Layer 3 of a small transformer language model trained on English Wikipedia (9 layers, counted from 0, width 128).
A neuron's activation on a vector x is squared ReLU(weights . x), where the dot is the dot product.

Input weights of the MLP neurons that the questions are about. A number n stands for n times 0.0042.
n24: 3 40 -44 -18 33 -11 -15 -38 26 21 -17 12 42 -33 35 25 45 -6 6 43 -32 44 36 -28 -5 5 3 5 -15 -39 -24 -19 6 14 26 11 2 29 26 -23 2 -12 10 -29 35 -10 -4 -15 26 -8 24 14 -3 -19 -5 21 -15 0 -7 -21 17 -14 0 -6 -19 -5 17 5 22 51 -22 1 20 3 30 27 24 -31 -34 -21 -53 2 -9 52 26 10 72 2 -10 11 32 48 47 -65 7 -7 26 -33 8 44 -15 -48 45 37 55 27 12 -25 15 21 25 -5 12 17 5 17 -16 31 -36 11 -30 33 17 20 -3 6 -57 6
n27: 4 11 -2 -46 13 -3 19 3 -26 4 -30 17 -36 13 -15 -5 5 -5 24 13 -39 -13 -12 3 13 7 -12 -30 -38 -1 -29 -43 22 52 16 29 40 -1 -11 -24 -16 47 22 -30 21 -11 47 -54 -14 42 -4 -9 -2 -27 -14 0 -25 15 14 -7 -11 38 -25 23 -7 10 40 18 22 26 28 19 27 39 -11 1 7 -21 -21 17 14 -20 8 25 -25 0 -7 -28 -24 -25 -16 10 -22 9 40 10 26 -23 6 24 35 -15 -27 20 11 21 -16 -11 -2 -31 -10 -17 2 -9 17 -44 11 20 -36 42 42 -13 -4 16 -43 18 15 25
n30: -34 -28 4 -37 -47 7 -34 30 -5 -20 11 -29 2 16 -56 24 6 3 18 -16 10 1 6 -61 -30 1 -13 -5 24 -12 17 2 22 34 -18 -7 -11 -23 7 9 -39 -11 51 -46 19 24 6 25 11 -17 58 7 -24 -46 9 25 48 -12 -51 30 -43 18 -6 49 -15 7 -4 -12 -25 -2 12 37 21 -14 -19 -13 -3 -42 13 12 -24 13 -47 14 23 10 -11 -30 -41 2 -38 -13 18 26 -24 32 -49 1 -16 60 -46 70 -14 -4 41 3 -43 16 -3 -14 -57 7 -34 9 5 18 17 -38 7 0 27 31 -13 22 -19 30 11 26
n34: -43 -33 -24 -41 -35 -29 4 -14 -27 56 34 33 -6 2 27 26 56 -11 -24 50 -32 -6 11 2 -3 0 -40 16 -35 8 9 -5 26 -19 -1 4 -8 -29 10 -8 -41 29 20 -18 -26 -32 5 -16 26 9 14 -51 12 -17 -54 24 2 51 11 -20 25 -25 5 33 -25 -8 27 24 14 9 -4 16 7 -12 -15 -5 39 -15 16 27 26 -48 13 -36 -25 -5 5 -41 -8 12 37 3 5 -35 -35 34 -7 -19 -24 30 -47 -6 -27 1 10 9 -27 -8 48 15 29 30 18 -36 -24 -29 62 23 6 -14 16 -3 4 12 13 -11 -40 -5
n39: 47 -12 -32 22 -18 12 -3 -15 -20 8 -38 43 2 31 -19 16 17 -17 -6 -3 26 33 -40 40 -40 -67 19 -9 25 -35 -16 13 10 -20 -3 -34 -11 14 22 15 -36 27 0 -4 -3 34 -22 -23 -18 5 -23 -17 -2 -3 10 -19 2 33 20 21 -16 -4 2 33 -11 39 -28 -11 -15 -50 29 -27 53 -29 13 8 -4 38 0 41 22 2 -28 -9 4 16 54 -45 2 57 -22 32 -23 50 -2 -3 9 41 15 -9 21 -16 22 27 -1 -8 -22 57 -23 -50 -1 13 -30 21 6 36 -19 -23 -30 -18 1 -20 -16 16 13 -39 30 -2
n92: -39 18 7 -7 -1 10 19 29 -23 5 36 -31 -13 28 12 36 -20 45 -8 37 -43 -15 36 -3 -6 44 -13 22 -52 -1 -18 22 45 12 -32 7 -15 -17 -34 -17 2 24 -21 -17 13 -10 -9 -49 -2 23 -1 -1 21 -18 -22 48 4 -30 -9 -2 42 -26 -66 -37 -31 17 13 -9 29 -34 -12 41 19 -3 11 21 8 -1 25 -50 44 -35 7 -55 8 -13 33 -42 24 -23 8 39 26 15 -20 28 -25 -30 -15 -21 -19 0 -3 -22 -34 4 0 2 13 -14 -2 48 -7 45 34 5 18 -23 14 2 -18 22 -7 -10 4 17 -32 7
n139: 28 2 -26 -17 -22 9 -23 5 44 -25 -6 -12 -2 -24 32 41 43 39 -13 -17 -53 7 -61 26 -14 13 -39 -28 -4 -14 19 33 -47 1 -2 31 -26 -53 -25 0 0 -17 -15 37 -36 -25 -47 5 -4 36 -17 -70 -31 4 -18 -31 7 -2 -6 -26 25 -39 -6 10 -11 -23 -14 3 -31 2 2 -6 -62 9 -59 -24 -18 -7 -94 -7 11 17 -22 -15 27 31 -28 36 35 45 28 -31 -32 -36 -17 4 30 -6 -21 13 -10 -48 -25 12 13 -8 -16 -26 50 -16 -1 48 -51 12 35 8 11 15 12 3 19 27 63 16 -32 -15 8 15
n172: 40 -5 -24 -27 14 4 40 -2 13 -43 8 24 1 -5 -4 2 -43 -44 17 -2 4 19 -13 0 33 -41 7 -11 -25 -34 15 37 -8 14 4 4 -35 5 -67 2 16 6 6 -18 -6 47 13 -1 -34 23 9 -10 -29 32 32 47 -13 31 -26 -13 22 5 15 47 -33 -34 6 0 12 -5 20 -22 2 22 18 -39 57 53 21 19 41 5 -5 47 -2 -42 -2 -11 36 -18 28 -14 5 1 2 6 -27 -7 39 23 1 -3 48 17 -4 -57 -53 -35 8 -7 32 48 -3 2 -49 -30 -17 29 -18 -2 -5 -30 -21 10 -6 33 -28 20
n205: -41 -6 2 35 -22 -7 27 22 -3 3 -25 6 17 -32 14 49 67 5 23 22 -64 -5 -2 19 16 -10 34 -6 -3 -43 -12 -4 13 -22 -27 -30 15 18 25 0 46 -22 44 7 -8 -39 -59 -1 6 -8 26 19 49 36 -52 15 -15 7 28 43 -15 0 -12 2 -29 -45 46 2 30 -43 -14 -12 -50 -7 -4 10 6 -10 51 -23 21 2 13 27 -41 -26 9 -3 -7 35 -35 4 52 -7 -63 31 -14 11 44 -13 17 30 7 -9 -13 34 7 -24 33 -23 10 23 19 23 17 -4 43 -44 14 -36 16 -5 -34 17 18 -7 -44 -21
n213: 15 -4 12 41 -15 21 13 -28 28 4 -19 -5 46 -12 7 32 33 49 4 4 1 34 -5 -11 30 -47 20 -31 -21 6 -8 38 -11 -22 -10 -13 3 10 -48 -35 -26 -40 32 -11 -32 27 -11 -23 -25 -52 -13 -5 -23 -18 35 9 -6 7 -34 4 19 4 2 23 -10 16 -17 -34 3 3 3 15 -2 -22 -44 -35 -19 20 -1 0 23 1 -24 -19 8 9 -1 -48 17 6 -18 44 18 -20 -6 -4 -42 29 -18 25 -5 -4 -26 -18 28 -21 -17 -37 62 -17 -3 41 23 -18 -6 49 15 11 -9 12 17 -26 -49 -14 -18 -20 -10 8
n241: 32 3 14 25 15 -15 -6 4 -4 -6 -20 23 19 -6 -14 21 -21 -40 -61 27 -26 -38 -25 -22 21 29 0 -16 21 -7 0 -14 5 35 -5 18 -14 7 8 12 -2 -51 5 31 2 31 24 -21 12 33 8 -26 -15 44 -16 -23 24 -4 12 51 36 20 -33 -51 -66 -25 34 -64 1 8 -26 -4 -23 7 19 31 -15 -20 26 -7 -1 -2 39 5 -17 0 41 -11 -22 -9 -10 -12 9 -4 -7 8 5 17 4 -32 35 29 27 25 -11 21 -11 -24 -20 -14 3 0 -23 9 -32 34 -6 -10 -15 9 -10 -16 18 48 22 -23 17 -1
n245: 26 -30 34 -21 -27 -10 4 43 17 26 44 14 -44 -21 26 19 15 -24 -54 1 -21 10 8 38 -33 6 -12 -9 -4 -46 -25 -32 58 -22 -15 -32 -12 58 54 -36 8 12 -11 -27 -7 -29 -11 29 -29 14 -14 2 -7 13 19 -14 -58 -19 2 -14 -24 23 -50 -16 -18 31 38 12 -29 -4 -24 1 5 -14 -15 -1 0 -51 -5 -19 -1 -2 -1 -19 -5 -62 -42 -21 -12 10 -7 44 -22 -15 10 12 1 20 -3 10 17 3 -2 -46 11 28 -4 14 -11 -53 17 -22 1 -19 20 33 -12 -7 34 -18 11 -16 -27 38 -5 -23 -1 -4
n252: -31 -19 16 25 24 4 -52 27 -30 4 -12 29 25 45 2 -25 9 0 34 1 0 -14 -4 15 0 -59 -1 -8 5 -13 -3 7 -69 -14 20 -43 -4 -11 2 14 42 6 7 23 -15 -19 36 -50 -2 44 55 22 0 -39 -21 -43 13 2 28 13 -18 -12 24 -32 1 -21 -17 14 24 -8 1 28 40 -21 -13 -21 -33 9 26 -10 42 15 7 -28 -30 2 15 10 9 36 15 -7 -26 14 20 -14 -23 22 -25 27 20 5 4 -50 -13 30 -54 -19 7 -22 -10 -12 -10 -29 11 -15 -32 -21 -7 13 8 19 42 -45 -28 0 -32 42
n273: 18 -5 14 -2 37 -5 13 -33 13 18 -5 -26 -35 7 -9 -18 -6 -48 -27 -9 -49 -17 13 34 -4 -48 -52 -22 -17 17 -2 4 24 -13 5 -23 20 9 -44 8 -35 -21 16 -29 -35 19 -12 20 18 -48 -6 -46 11 -70 8 0 3 -3 -45 -9 16 36 -23 17 12 -20 13 30 43 -28 -16 17 -36 40 -5 34 3 14 -13 -1 48 -2 -1 -24 8 26 54 -26 14 -24 14 23 2 -9 5 -33 28 44 -60 30 1 -16 -9 -48 39 -26 -48 51 -2 -16 -12 30 9 26 12 -5 -4 2 -3 -18 -13 21 -26 -15 0 21 -24 23
n276: 4 15 -63 -10 -32 9 31 -11 -22 -25 12 -22 -1 -11 -39 7 -21 -17 46 11 -1 47 -29 14 -3 -8 3 13 -3 7 -27 9 24 -17 6 -62 -19 -1 63 -1 9 -37 7 60 -15 -10 4 36 -26 4 3 22 -22 1 -11 19 -9 -19 -5 29 6 25 -19 34 -22 -1 17 6 -4 -18 9 17 19 38 -14 24 1 21 17 19 25 -22 50 22 -35 -20 -14 29 -8 20 -26 21 13 18 34 -25 9 -53 17 -32 -27 -27 -23 -26 15 1 5 4 -33 -13 15 23 -25 2 28 40 0 1 -43 75 4 -9 4 6 -27 3 -4 -5
n280: -6 -4 -28 12 -3 36 6 18 -26 -42 -5 38 -31 -4 -21 -44 31 1 30 11 -59 19 36 2 27 -7 17 -11 32 -38 27 -31 11 20 -36 -47 15 -37 2 -8 -38 -17 -40 35 34 25 23 -8 -17 -13 42 15 11 -46 36 3 6 8 -7 -38 45 6 0 -18 -16 -21 -26 -8 0 5 6 14 -17 28 21 -1 -27 -13 27 46 -18 10 26 22 -7 7 -36 25 78 3 20 -33 26 4 -26 16 -19 -12 23 -49 -59 -6 53 -16 13 15 3 19 -54 2 11 44 34 -37 33 -13 2 44 42 30 4 -51 3 18 33 14 -30 0
n328: -13 -32 6 15 23 -34 -18 -17 -13 8 16 0 -29 6 -2 22 20 -29 -9 -1 -54 39 30 -56 -16 8 -5 -70 28 1 14 -3 -4 -7 -18 -26 -48 -19 19 -17 -38 44 -13 -21 7 -2 -1 45 9 -28 -4 33 -12 38 -17 -25 -12 6 -50 -37 -48 -4 37 -46 2 36 12 -17 0 3 0 18 -31 -16 -24 -22 -2 -29 4 20 1 5 42 4 22 -2 5 53 15 -26 -9 25 23 -9 -16 3 7 -17 6 28 -13 30 8 -4 3 33 25 1 16 -12 26 15 -33 24 -24 12 32 57 7 -16 -27 13 -38 11 -23 33 11 24
n341: -14 3 20 8 -23 -18 -2 -42 43 6 25 -21 31 -15 39 13 7 21 17 6 50 -49 -34 36 -48 -46 26 18 46 43 16 15 -27 -41 22 -8 19 3 13 46 52 28 -49 -8 2 19 -7 -28 -56 -7 44 -15 7 10 -26 42 2 1 37 -20 19 -16 -44 34 -5 -14 -29 10 56 -13 -33 -44 -9 8 -32 2 16 28 24 25 8 -9 -6 38 2 8 -35 15 -13 -33 -8 25 17 16 21 45 -2 -44 -11 -46 14 -14 -23 9 -5 -38 28 -58 -6 12 54 10 -42 -1 3 -13 -39 -12 -41 -62 -1 -2 -10 14 9 -30 31 29
n355: 29 -1 39 9 14 -17 9 -18 6 37 -14 3 -23 1 0 15 13 -41 -50 2 -10 49 -5 15 -5 -20 1 26 -5 -10 23 -16 -7 -7 -20 -3 9 29 -25 -19 15 12 -13 10 -7 31 42 10 -2 -31 -36 -6 1 38 59 18 -40 -13 9 -16 45 24 -13 -2 -27 0 -24 -3 -21 10 2 16 -2 21 20 -16 -15 -5 -1 36 27 -10 35 -33 -41 -18 6 -21 -42 -23 -40 12 76 24 -2 -4 11 44 19 -14 -30 19 4 24 24 -32 -41 -28 6 13 5 26 -3 -6 31 11 7 -20 33 -1 11 4 19 -24 -7 -53 -8 14
n412: 25 -6 -14 -13 7 -32 -23 6 -16 12 -5 -55 12 -18 6 27 -9 19 38 12 52 28 -1 -3 28 -33 -36 -67 -44 -24 10 21 -31 -41 -23 -13 -61 20 12 -15 2 8 2 -25 7 13 20 36 -48 36 2 -31 2 17 1 25 -2 -35 28 -4 -21 -21 2 5 -28 6 12 13 -27 -22 -41 17 -3 -24 -13 21 -29 -31 69 -6 2 23 -26 -17 15 31 -22 -8 0 -11 -41 -2 -9 33 11 18 -18 29 9 -17 -27 5 -19 61 42 6 -29 18 13 -9 -13 6 2 5 -24 -13 -27 51 20 49 -22 0 -15 9 -2 36 42 -19
n414: -23 -6 -18 4 -8 6 34 13 6 62 -58 8 -30 4 -26 54 24 -5 45 34 -22 71 -14 -30 -11 0 22 -3 25 17 13 -30 -3 37 6 -12 38 -25 -11 -29 -2 8 -9 10 18 24 -12 -8 17 38 -53 39 -18 -24 33 34 -29 -7 -21 -4 12 21 -58 -29 -25 23 -2 -1 35 1 24 42 41 2 -35 30 34 9 21 30 -10 -12 25 5 29 4 12 23 -5 29 -20 -36 10 -2 -32 -46 6 -10 -52 -5 -32 26 -2 7 4 -1 -22 -9 -28 0 -22 22 -42 8 5 7 -4 44 26 -1 -33 20 41 21 2 5 -31 -14
n418: 3 -20 12 36 12 -6 -6 -50 -15 -12 -2 22 42 13 45 -5 30 -71 11 -22 -25 8 -30 -26 -39 -6 -3 -18 -17 5 -3 11 37 -35 0 41 -29 51 28 0 11 22 3 -16 -49 31 45 -2 27 -1 33 -5 19 0 28 -10 -2 -25 13 -31 18 -1 -44 33 37 9 -39 2 15 -5 -31 -30 16 22 -4 24 12 5 -26 18 -48 -37 61 44 23 -11 50 10 -32 11 28 -37 16 1 22 -5 -7 3 22 -14 -51 -43 24 -6 19 25 58 3 39 -14 26 -10 -2 -39 50 14 61 36 21 33 35 52 -12 3 -14 2 -18 12
n466: -19 80 46 -1 10 4 -10 6 26 -11 -5 -42 -28 -7 5 -4 9 51 -14 8 40 9 -16 29 13 2 -8 -58 -4 -17 50 36 -11 -21 34 -31 4 34 20 -17 21 2 15 8 10 19 -44 -25 -8 -5 -1 12 -32 4 7 -4 -13 19 12 42 -17 30 -21 -27 8 29 0 25 1 -27 -18 -22 12 -21 37 -8 16 14 19 26 1 -46 20 56 -26 5 -13 -38 7 39 -4 -22 -12 -39 -32 10 -5 -9 4 15 -67 -46 7 32 3 -48 -5 37 40 -20 -16 -38 -19 48 -15 -34 -15 22 -14 5 -30 -2 -19 0 3 8 8 -2
n467: -2 -15 4 49 20 39 29 39 0 31 -20 4 7 -30 -28 -51 23 -40 -18 -37 -2 -30 -22 -24 5 -15 -20 -2 -18 -7 -21 -8 3 -21 10 8 -6 30 33 -15 -10 -37 -40 -29 -8 6 26 13 11 -33 11 10 -40 5 66 0 -14 -6 28 0 -46 -30 -16 -37 -47 32 -30 -32 -7 34 -38 38 -31 18 3 29 -8 -5 -42 -54 22 -15 -2 -10 4 11 -45 -12 21 15 -41 15 13 45 -11 -44 41 -12 45 5 4 -41 3 5 16 14 -9 13 -30 -22 33 21 -7 17 -16 9 -31 -20 -2 -4 5 -2 51 39 9 -31 -5 23
n490: 40 5 -17 -19 7 1 28 -2 -2 20 13 23 -27 -13 9 8 -19 -32 -28 38 31 -24 5 -30 15 9 8 6 -27 3 -27 61 12 7 7 27 23 34 30 37 -12 8 14 -18 -12 32 19 -33 11 37 38 -37 30 55 8 -19 18 -20 17 7 36 11 17 -4 -25 25 -10 -6 -55 22 -3 17 -26 41 45 40 -11 -28 -1 -18 30 30 -11 13 -20 -8 -14 -30 -42 -11 2 -36 23 -10 -11 35 -35 -2 47 -45 55 20 28 23 10 -26 -46 4 -29 19 46 -6 -41 24 -8 -40 5 34 -22 -24 -6 7 30 5 25 -13 2 41

Each question shows a token from some text and the vector x that enters the MLP there. A number n stands for n times 0.055.

"al": -11 15 -54 0 -21 34 12 25 9 -22 -36 -18 36 62 3 -41 27 -1 13 33 10 -37 23 27 46 -5 -4 5 -27 39 3 -9 3 27 -7 30 3 5 -34 43 9 3 33 32 13 2 -5 -17 -2 -32 -36 -5 -19 -9 15 18 19 11 15 22 -9 12 -21 25 17 34 -10 1 -4 -5 2 -26 11 -9 48 -16 -20 7 -6 -28 -31 12 -12 -3 12 46 -14 3 -47 -26 31 8 -6 42 -44 7 4 -19 -10 36 -19 0 27 2 -11 -28 27 -14 -10 40 -54 6 -20 -20 7 16 -37 8 -3 -14 10 -6 9 0 2 32 -48 -16
Which neuron lights up most? n30

"qu": -21 12 -20 11 0 -4 37 22 4 16 -4 -8 38 8 15 -6 -24 25 2 18 12 12 -3 6 2 -13 -18 20 19 25 -51 -17 39 46 -19 -23 -12 18 -15 37 9 -4 5 32 46 2 15 10 -23 42 -7 -2 37 -38 11 19 44 -42 -26 10 -8 -45 50 7 10 19 18 -4 2 -18 5 -46 51 30 47 -11 21 27 7 -15 -31 -25 -27 -9 15 23 -9 9 -71 24 -24 16 8 45 -30 14 -24 -6 -6 28 -25 -21 -3 -9 -7 2 14 43 -8 -2 20 -2 15 -14 4 6 -22 8 5 13 8 -19 47 -16 5 -2 12 18
Which neuron lights up most? n39

"ay": -9 -26 -32 16 40 55 17 69 32 -24 18 -15 16 -38 -29 -23 -8 -6 17 1 3 -10 9 -4 40 14 28 -4 -23 45 -33 -4 51 -14 11 5 -27 -23 -3 -3 14 -13 3 36 -6 25 -14 7 4 -21 -16 -2 14 -5 36 12 -15 39 21 14 -36 -1 8 0 3 14 2 39 -19 2 -15 -10 -7 9 -14 -51 -5 3 24 -20 -49 -20 -19 -33 -18 -20 40 -3 -3 -33 10 14 15 12 -6 -22 -17 22 -53 8 -7 -12 -1 -27 -1 -6 31 6 -2 50 16 -3 -33 19 -18 -9 -41 17 15 0 -11 -20 22 28 38 24 -41 19
The most active neuron and its activation: n467, at about 5.5

"|": 19 -4 -38 -3 12 -15 4 -5 24 42 6 12 -3 17 -17 -29 -22 -18 -30 4 0 21 -39 23 33 -34 -9 -47 -30 68 -22 -3 -6 42 -10 11 3 26 -10 -12 -21 8 -12 17 -5 24 19 3 19 7 -43 21 62 34 -7 -17 60 -36 -12 22 -10 -35 15 -32 23 17 16 51 13 -36 1 -23 21 1 -1 5 -4 4 -25 13 -53 -2 -26 13 27 8 1 3 5 4 6 11 28 -4 -13 2 2 9 -33 3 -18 28 -7 14 -6 -5 60 16 15 21 -28 -29 -15 -26 -27 -7 -6 -24 32 -44 3 -3 -13 7 -3 -25 -32 9
The most active neuron and its activation: n418, at about 1.3

"1": 5 -12 -32 24 18 -12 14 12 -37 21 1 -16 -4 -7 11 -66 -31 4 10 20 1 -24 30 18 14 22 29 -34 1 51 -38 -39 -7 24 -32 -13 -22 3 13 4 49 2 46 -9 -4 -5 -23 2 7 10 -34 3 -26 27 -7 -4 17 -1 -14 -15 -24 -28 11 -8 51 -12 -24 -8 2 -5 40 -25 -15 -27 19 -34 -33 23 -14 2 5 7 -27 -7 38 -21 1 -38 -29 -2 -2 -9 -8 20 21 26 2 2 -24 17 9 -25 26 -11 -2 -21 23 27 -14 16 -5 7 -30 -37 24 -1 -75 5 -1 -29 -41 -4 -4 22 19 38 14 -31
Which neuron lights up most? n39

" E": 22 -3 -38 21 -2 -12 27 23 2 14 16 0 -17 48 -7 12 -19 -1 4 56 -43 -2 -44 9 43 24 2 -8 -7 63 -23 9 -14 2 -11 18 37 22 -10 36 -7 -22 17 32 -14 5 23 -12 12 -29 -18 -9 -7 10 -8 -23 -5 -10 -33 -7 23 -38 14 0 32 9 35 12 22 -18 -33 -16 -19 23 12 -9 -21 -6 -9 -14 -32 8 1 17 -13 -9 4 -9 -54 4 -12 24 30 64 -5 21 0 61 -4 25 -45 -18 44 -14 -10 -2 43 8 2 12 -19 -1 -13 -17 -49 -9 -27 -10 16 -1 19 -53 1 14 15 -19 4 3
Which neuron lights up most? n241

" 19": 19 -10 -57 17 -8 -21 40 9 -6 25 5 8 -16 -12 4 -46 -46 7 -36 8 -2 1 1 19 40 12 26 -26 -4 70 -33 -5 -7 -9 -65 -21 -22 42 28 -5 12 -1 10 21 -2 2 -18 -1 8 1 -40 6 6 27 -43 -2 -8 -7 -21 -15 -9 -37 12 -7 13 -6 3 11 20 9 18 -31 -9 -7 16 -9 -14 9 -7 9 -33 9 9 -5 -5 -13 18 -41 -29 21 20 -20 18 20 -6 30 23 11 -16 36 -21 14 6 18 -19 -23 60 44 -35 20 -4 -8 -49 -26 -14 41 -35 3 12 13 24 -46 6 7 -5 -2 -6 -28
Which neuron lights up most? n39

" ": -43 14 -26 1 -36 32 22 15 -8 3 16 -57 -17 33 -6 -23 -55 8 -25 28 14 2 -26 36 45 3 9 -29 -32 39 -12 -29 24 -14 -6 11 2 -11 33 -12 0 -31 -10 12 10 -32 17 -17 2 35 -25 20 -19 8 -21 -27 22 -7 -24 11 -18 -27 26 -25 13 -16 27 29 13 -13 -6 -12 13 -3 19 -40 -10 17 -20 14 -63 -8 -6 18 33 7 6 -38 -35 -23 -6 16 4 19 1 -4 1 66 2 -3 8 20 16 -25 -18 -16 9 15 12 43 17 -25 14 -17 -37 -32 -48 -12 -4 -7 11 -50 26 -30 -8 -23 0 10
The two highest activations, in order: n466, n252

"ion": -15 -25 -37 5 -12 13 27 40 42 20 -2 9 -5 -25 6 -50 -2 21 32 16 12 -12 32 17 50 -23 -23 6 -29 5 -34 17 -22 37 -18 1 0 8 -3 43 21 -9 37 7 10 13 -36 -29 -3 -37 -31 3 -35 0 2 -28 41 10 14 -19 -10 -26 43 -28 -4 46 -5 -17 -21 11 18 -14 16 45 -14 -27 -5 -11 -25 1 -19 -18 14 11 -25 22 39 33 -27 -35 -9 11 -7 31 -12 -15 5 4 -54 24 8 -52 -14 -21 -31 -18 49 -19 32 30 4 -1 -8 -9 -7 0 -6 31 32 -3 -18 -2 -8 -2 9 22 13 28
The most active neuron and its activation: n213, at about 1.9

"en": 12 -4 -7 -33 -12 16 27 12 -9 -8 43 -1 35 36 -14 4 -42 -6 50 1 22 -17 18 -1 42 -3 -15 -30 -24 10 -9 -18 8 37 26 -3 -16 8 -39 -2 -2 8 21 14 3 21 -20 8 -4 -33 -8 -20 -11 47 -38 -3 0 -39 1 16 3 14 40 -44 29 18 -3 21 -17 -10 35 -45 -16 37 11 -20 29 -18 -32 21 -22 -4 2 -29 -2 -2 -19 12 -20 0 38 29 -26 21 -28 -13 24 22 2 25 -4 -34 -21 -36 -16 0 37 -18 23 47 -12 28 -24 -36 -36 2 -9 32 23 -10 -22 17 -10 -47 -1 46 17 20
Which neuron lights up most? n172

"\n": 29 -9 -19 9 -7 -2 5 20 8 -42 -2 -12 -20 -5 10 -41 -21 2 10 15 -21 15 -19 2 54 -4 -4 -17 12 31 -35 -3 -10 37 -20 30 3 1 -29 -28 -26 12 -3 43 9 5 7 -17 27 10 -23 -16 12 41 -4 -14 46 -2 -44 5 0 -7 31 -49 36 5 25 15 -5 -2 -33 -23 22 -20 -6 7 -11 22 -35 10 -62 -15 19 17 18 -15 28 -21 -19 34 -15 20 31 7 10 25 -12 17 3 12 -19 15 28 18 -63 -21 19 -6 32 33 -20 -7 -32 -51 -28 -16 -49 -55 7 -14 -8 -12 11 21 -14 8 -8 -4
Which neuron lights up most? n241

"ec": -3 -6 2 -24 1 2 -8 19 7 -9 8 13 -36 0 -13 1 1 -22 2 -9 -44 -20 0 10 19 -3 -26 -18 -15 36 -27 -12 -22 12 -42 1 48 7 22 6 11 29 -22 53 -8 -27 -4 -1 -25 6 -4 -7 22 2 -16 36 -25 -46 -25 66 17 -25 16 -8 22 9 -7 -32 38 -10 -25 -28 -25 22 31 -28 -19 2 -5 12 -29 40 -32 -14 8 -12 -26 1 -17 5 -16 15 -1 44 -4 10 -28 0 4 8 -30 3 -22 -3 -2 16 62 42 -13 42 16 -45 -48 -29 -27 5 -22 -29 25 20 -38 -39 -27 0 -20 -20 -15 -3
Which neuron lights up most? n245

"in": -4 36 -18 15 -24 35 17 48 17 -12 17 -39 0 -12 2 -18 -31 -2 41 10 -6 -5 3 -34 52 16 30 -18 -20 48 -50 -26 14 27 -7 5 -14 15 3 4 -19 -7 -2 6 25 -29 32 -25 -13 -4 -57 9 34 -19 -3 -11 -8 0 37 25 -8 5 25 13 23 -2 42 -5 0 -3 33 -26 4 15 10 -4 -2 9 -30 40 -15 23 -53 -22 45 36 -21 -11 -9 -3 12 -11 -12 -5 -4 35 3 -12 -7 16 -10 -13 -51 -4 -34 21 26 6 27 19 -7 8 -9 -3 -48 -12 -38 -28 31 -42 -34 -7 11 -14 -29 36 9 1
Which neuron lights up most? n27

"ter": 23 0 -15 11 -28 3 12 33 46 2 0 8 4 -37 38 -30 -31 6 36 -4 -29 -7 29 -1 47 55 -15 2 17 55 -36 12 -30 10 -33 -11 -2 1 3 16 22 23 15 -1 17 -4 -14 8 31 -33 -67 -3 -42 10 8 1 -16 -10 0 -31 -10 -10 37 -22 -2 10 -6 1 -7 6 43 5 -2 6 -12 -45 -16 2 -11 1 -16 6 14 -31 9 -9 10 15 -49 15 13 -40 10 28 -21 -14 11 -5 -14 45 -1 -30 -37 -52 -12 32 9 -15 19 53 7 12 -16 -1 -12 -24 -43 -20 13 -6 18 0 -15 -32 14 12 6 55
Which neuron lights up most? n139

"T": 17 -37 -42 -6 -19 17 -1 23 -7 -11 17 -31 14 8 -6 -10 5 -13 25 20 -6 14 -1 -1 33 -24 -7 -26 8 26 -28 -40 -2 -5 -4 5 35 20 -9 44 23 -39 37 -8 6 0 23 -45 -24 -19 -56 4 -34 37 -12 9 -27 -13 -34 16 6 -16 12 6 29 18 41 16 -4 -19 8 -66 7 -15 18 -14 -9 -26 -34 2 -7 -44 7 18 -1 41 -7 -11 -71 -35 -40 2 14 20 -28 20 3 0 -23 22 31 -13 16 -9 -10 -6 27 8 39 34 1 6 -34 -4 -11 30 -3 -2 38 -31 -6 -19 12 -4 1 11 18 9
Which neuron lights up most? n213

"and": -10 -15 -56 10 23 6 15 38 23 4 -9 -47 29 18 29 -63 6 -12 6 30 17 -15 18 8 47 9 -27 -14 -1 13 -49 -11 0 60 -16 31 -34 -16 -16 8 16 -52 36 49 4 22 -16 -7 -5 -23 -46 -7 -47 32 33 12 -5 -2 5 17 -17 -38 -6 -11 -3 -14 -23 23 4 37 -17 -17 23 13 -7 -28 6 17 -1 23 -7 -30 16 -9 -8 2 0 7 -26 -10 20 5 0 14 -27 -2 1 24 -28 24 4 3 6 -30 -2 -15 32 -9 17 58 30 5 -41 -9 5 1 -50 0 32 -29 0 -8 21 13 4 -9 -13 -7
Which neuron lights up most? n467

"our": -20 -11 -56 3 -10 -6 30 41 18 25 5 -29 8 23 42 0 -30 -28 -3 34 -24 8 15 -5 46 21 6 -5 14 43 -11 -21 -18 43 -10 25 -5 10 3 35 7 6 19 -17 -21 -9 -13 -31 -21 -2 -2 -4 -1 -11 -38 11 -13 -20 18 25 53 -34 24 -37 18 27 -24 5 -2 7 8 -24 5 38 -2 -12 -21 -35 -29 -24 -20 40 0 -19 26 4 15 -32 -23 36 13 4 14 40 -24 48 -22 -30 -18 12 0 -14 -22 -3 3 12 -8 -3 -6 -2 -17 -2 18 -1 8 24 -29 17 66 -17 -30 -15 47 7 5 22 4 44
Which neuron lights up most? n92

"e": 11 -3 -3 -13 1 32 19 32 -18 -81 11 -17 -28 42 -8 -5 -32 -6 19 32 -18 -15 -18 3 -7 -25 -9 -18 1 40 -33 2 16 2 -23 -6 55 22 -7 34 25 41 1 17 -3 -22 -18 -6 18 5 -11 -2 10 40 -21 23 24 68 16 4 24 -14 15 -26 35 -3 22 -4 -2 -25 -1 -34 -21 26 14 -14 5 -11 12 1 -18 -11 -47 29 16 -8 1 -11 -5 -2 -27 42 32 16 23 -18 27 33 -3 -10 -13 12 -22 7 -15 28 12 -8 -30 17 -13 -14 -33 -35 -44 22 -26 -11 15 -13 -14 -50 30 -12 7 35 -20 30
The two highest activations, in order: n341, n172

"sh": -12 -12 -40 21 27 8 41 45 -17 -24 -19 -50 2 20 -5 -30 -7 -4 6 -22 -20 17 26 29 39 -13 -1 -25 -16 4 -11 -23 -13 5 -12 30 23 15 10 58 39 5 -16 24 4 -20 -4 -14 21 2 -31 16 -24 7 9 28 24 -7 26 -24 11 -4 17 19 21 -17 -51 26 -36 17 52 -32 26 -4 3 -21 -56 0 -28 -27 -21 31 -7 1 -26 24 43 15 -25 -10 13 28 0 28 -40 35 34 8 -23 15 3 3 -13 4 -11 -24 21 19 22 10 -14 10 -24 -30 -30 -17 7 0 19 -18 0 -19 31 6 1 18 -43 13
The two highest activations, in order: n252, n139

"r": -34 -7 -20 12 -28 12 0 36 12 -33 39 -43 -14 21 -34 -6 1 -26 16 34 16 21 -15 19 31 -6 40 -31 -3 -17 -27 -33 14 23 -43 24 34 34 33 4 29 -11 6 52 -14 4 -11 25 -5 -36 -32 -26 2 -30 17 -13 6 -22 23 5 -12 -25 -13 4 7 27 51 -10 -2 -26 2 -17 15 11 -1 -32 4 16 -12 23 -17 27 -32 -13 2 7 -9 -18 -4 4 -14 28 4 -4 2 41 3 11 -7 2 -34 -40 -30 -1 -33 14 52 31 17 31 -13 7 -9 -21 -39 -10 -30 36 -8 10 -51 -41 15 -30 -17 16 -20 21
Which three neurons fire most, strongest first? n276, n466, n412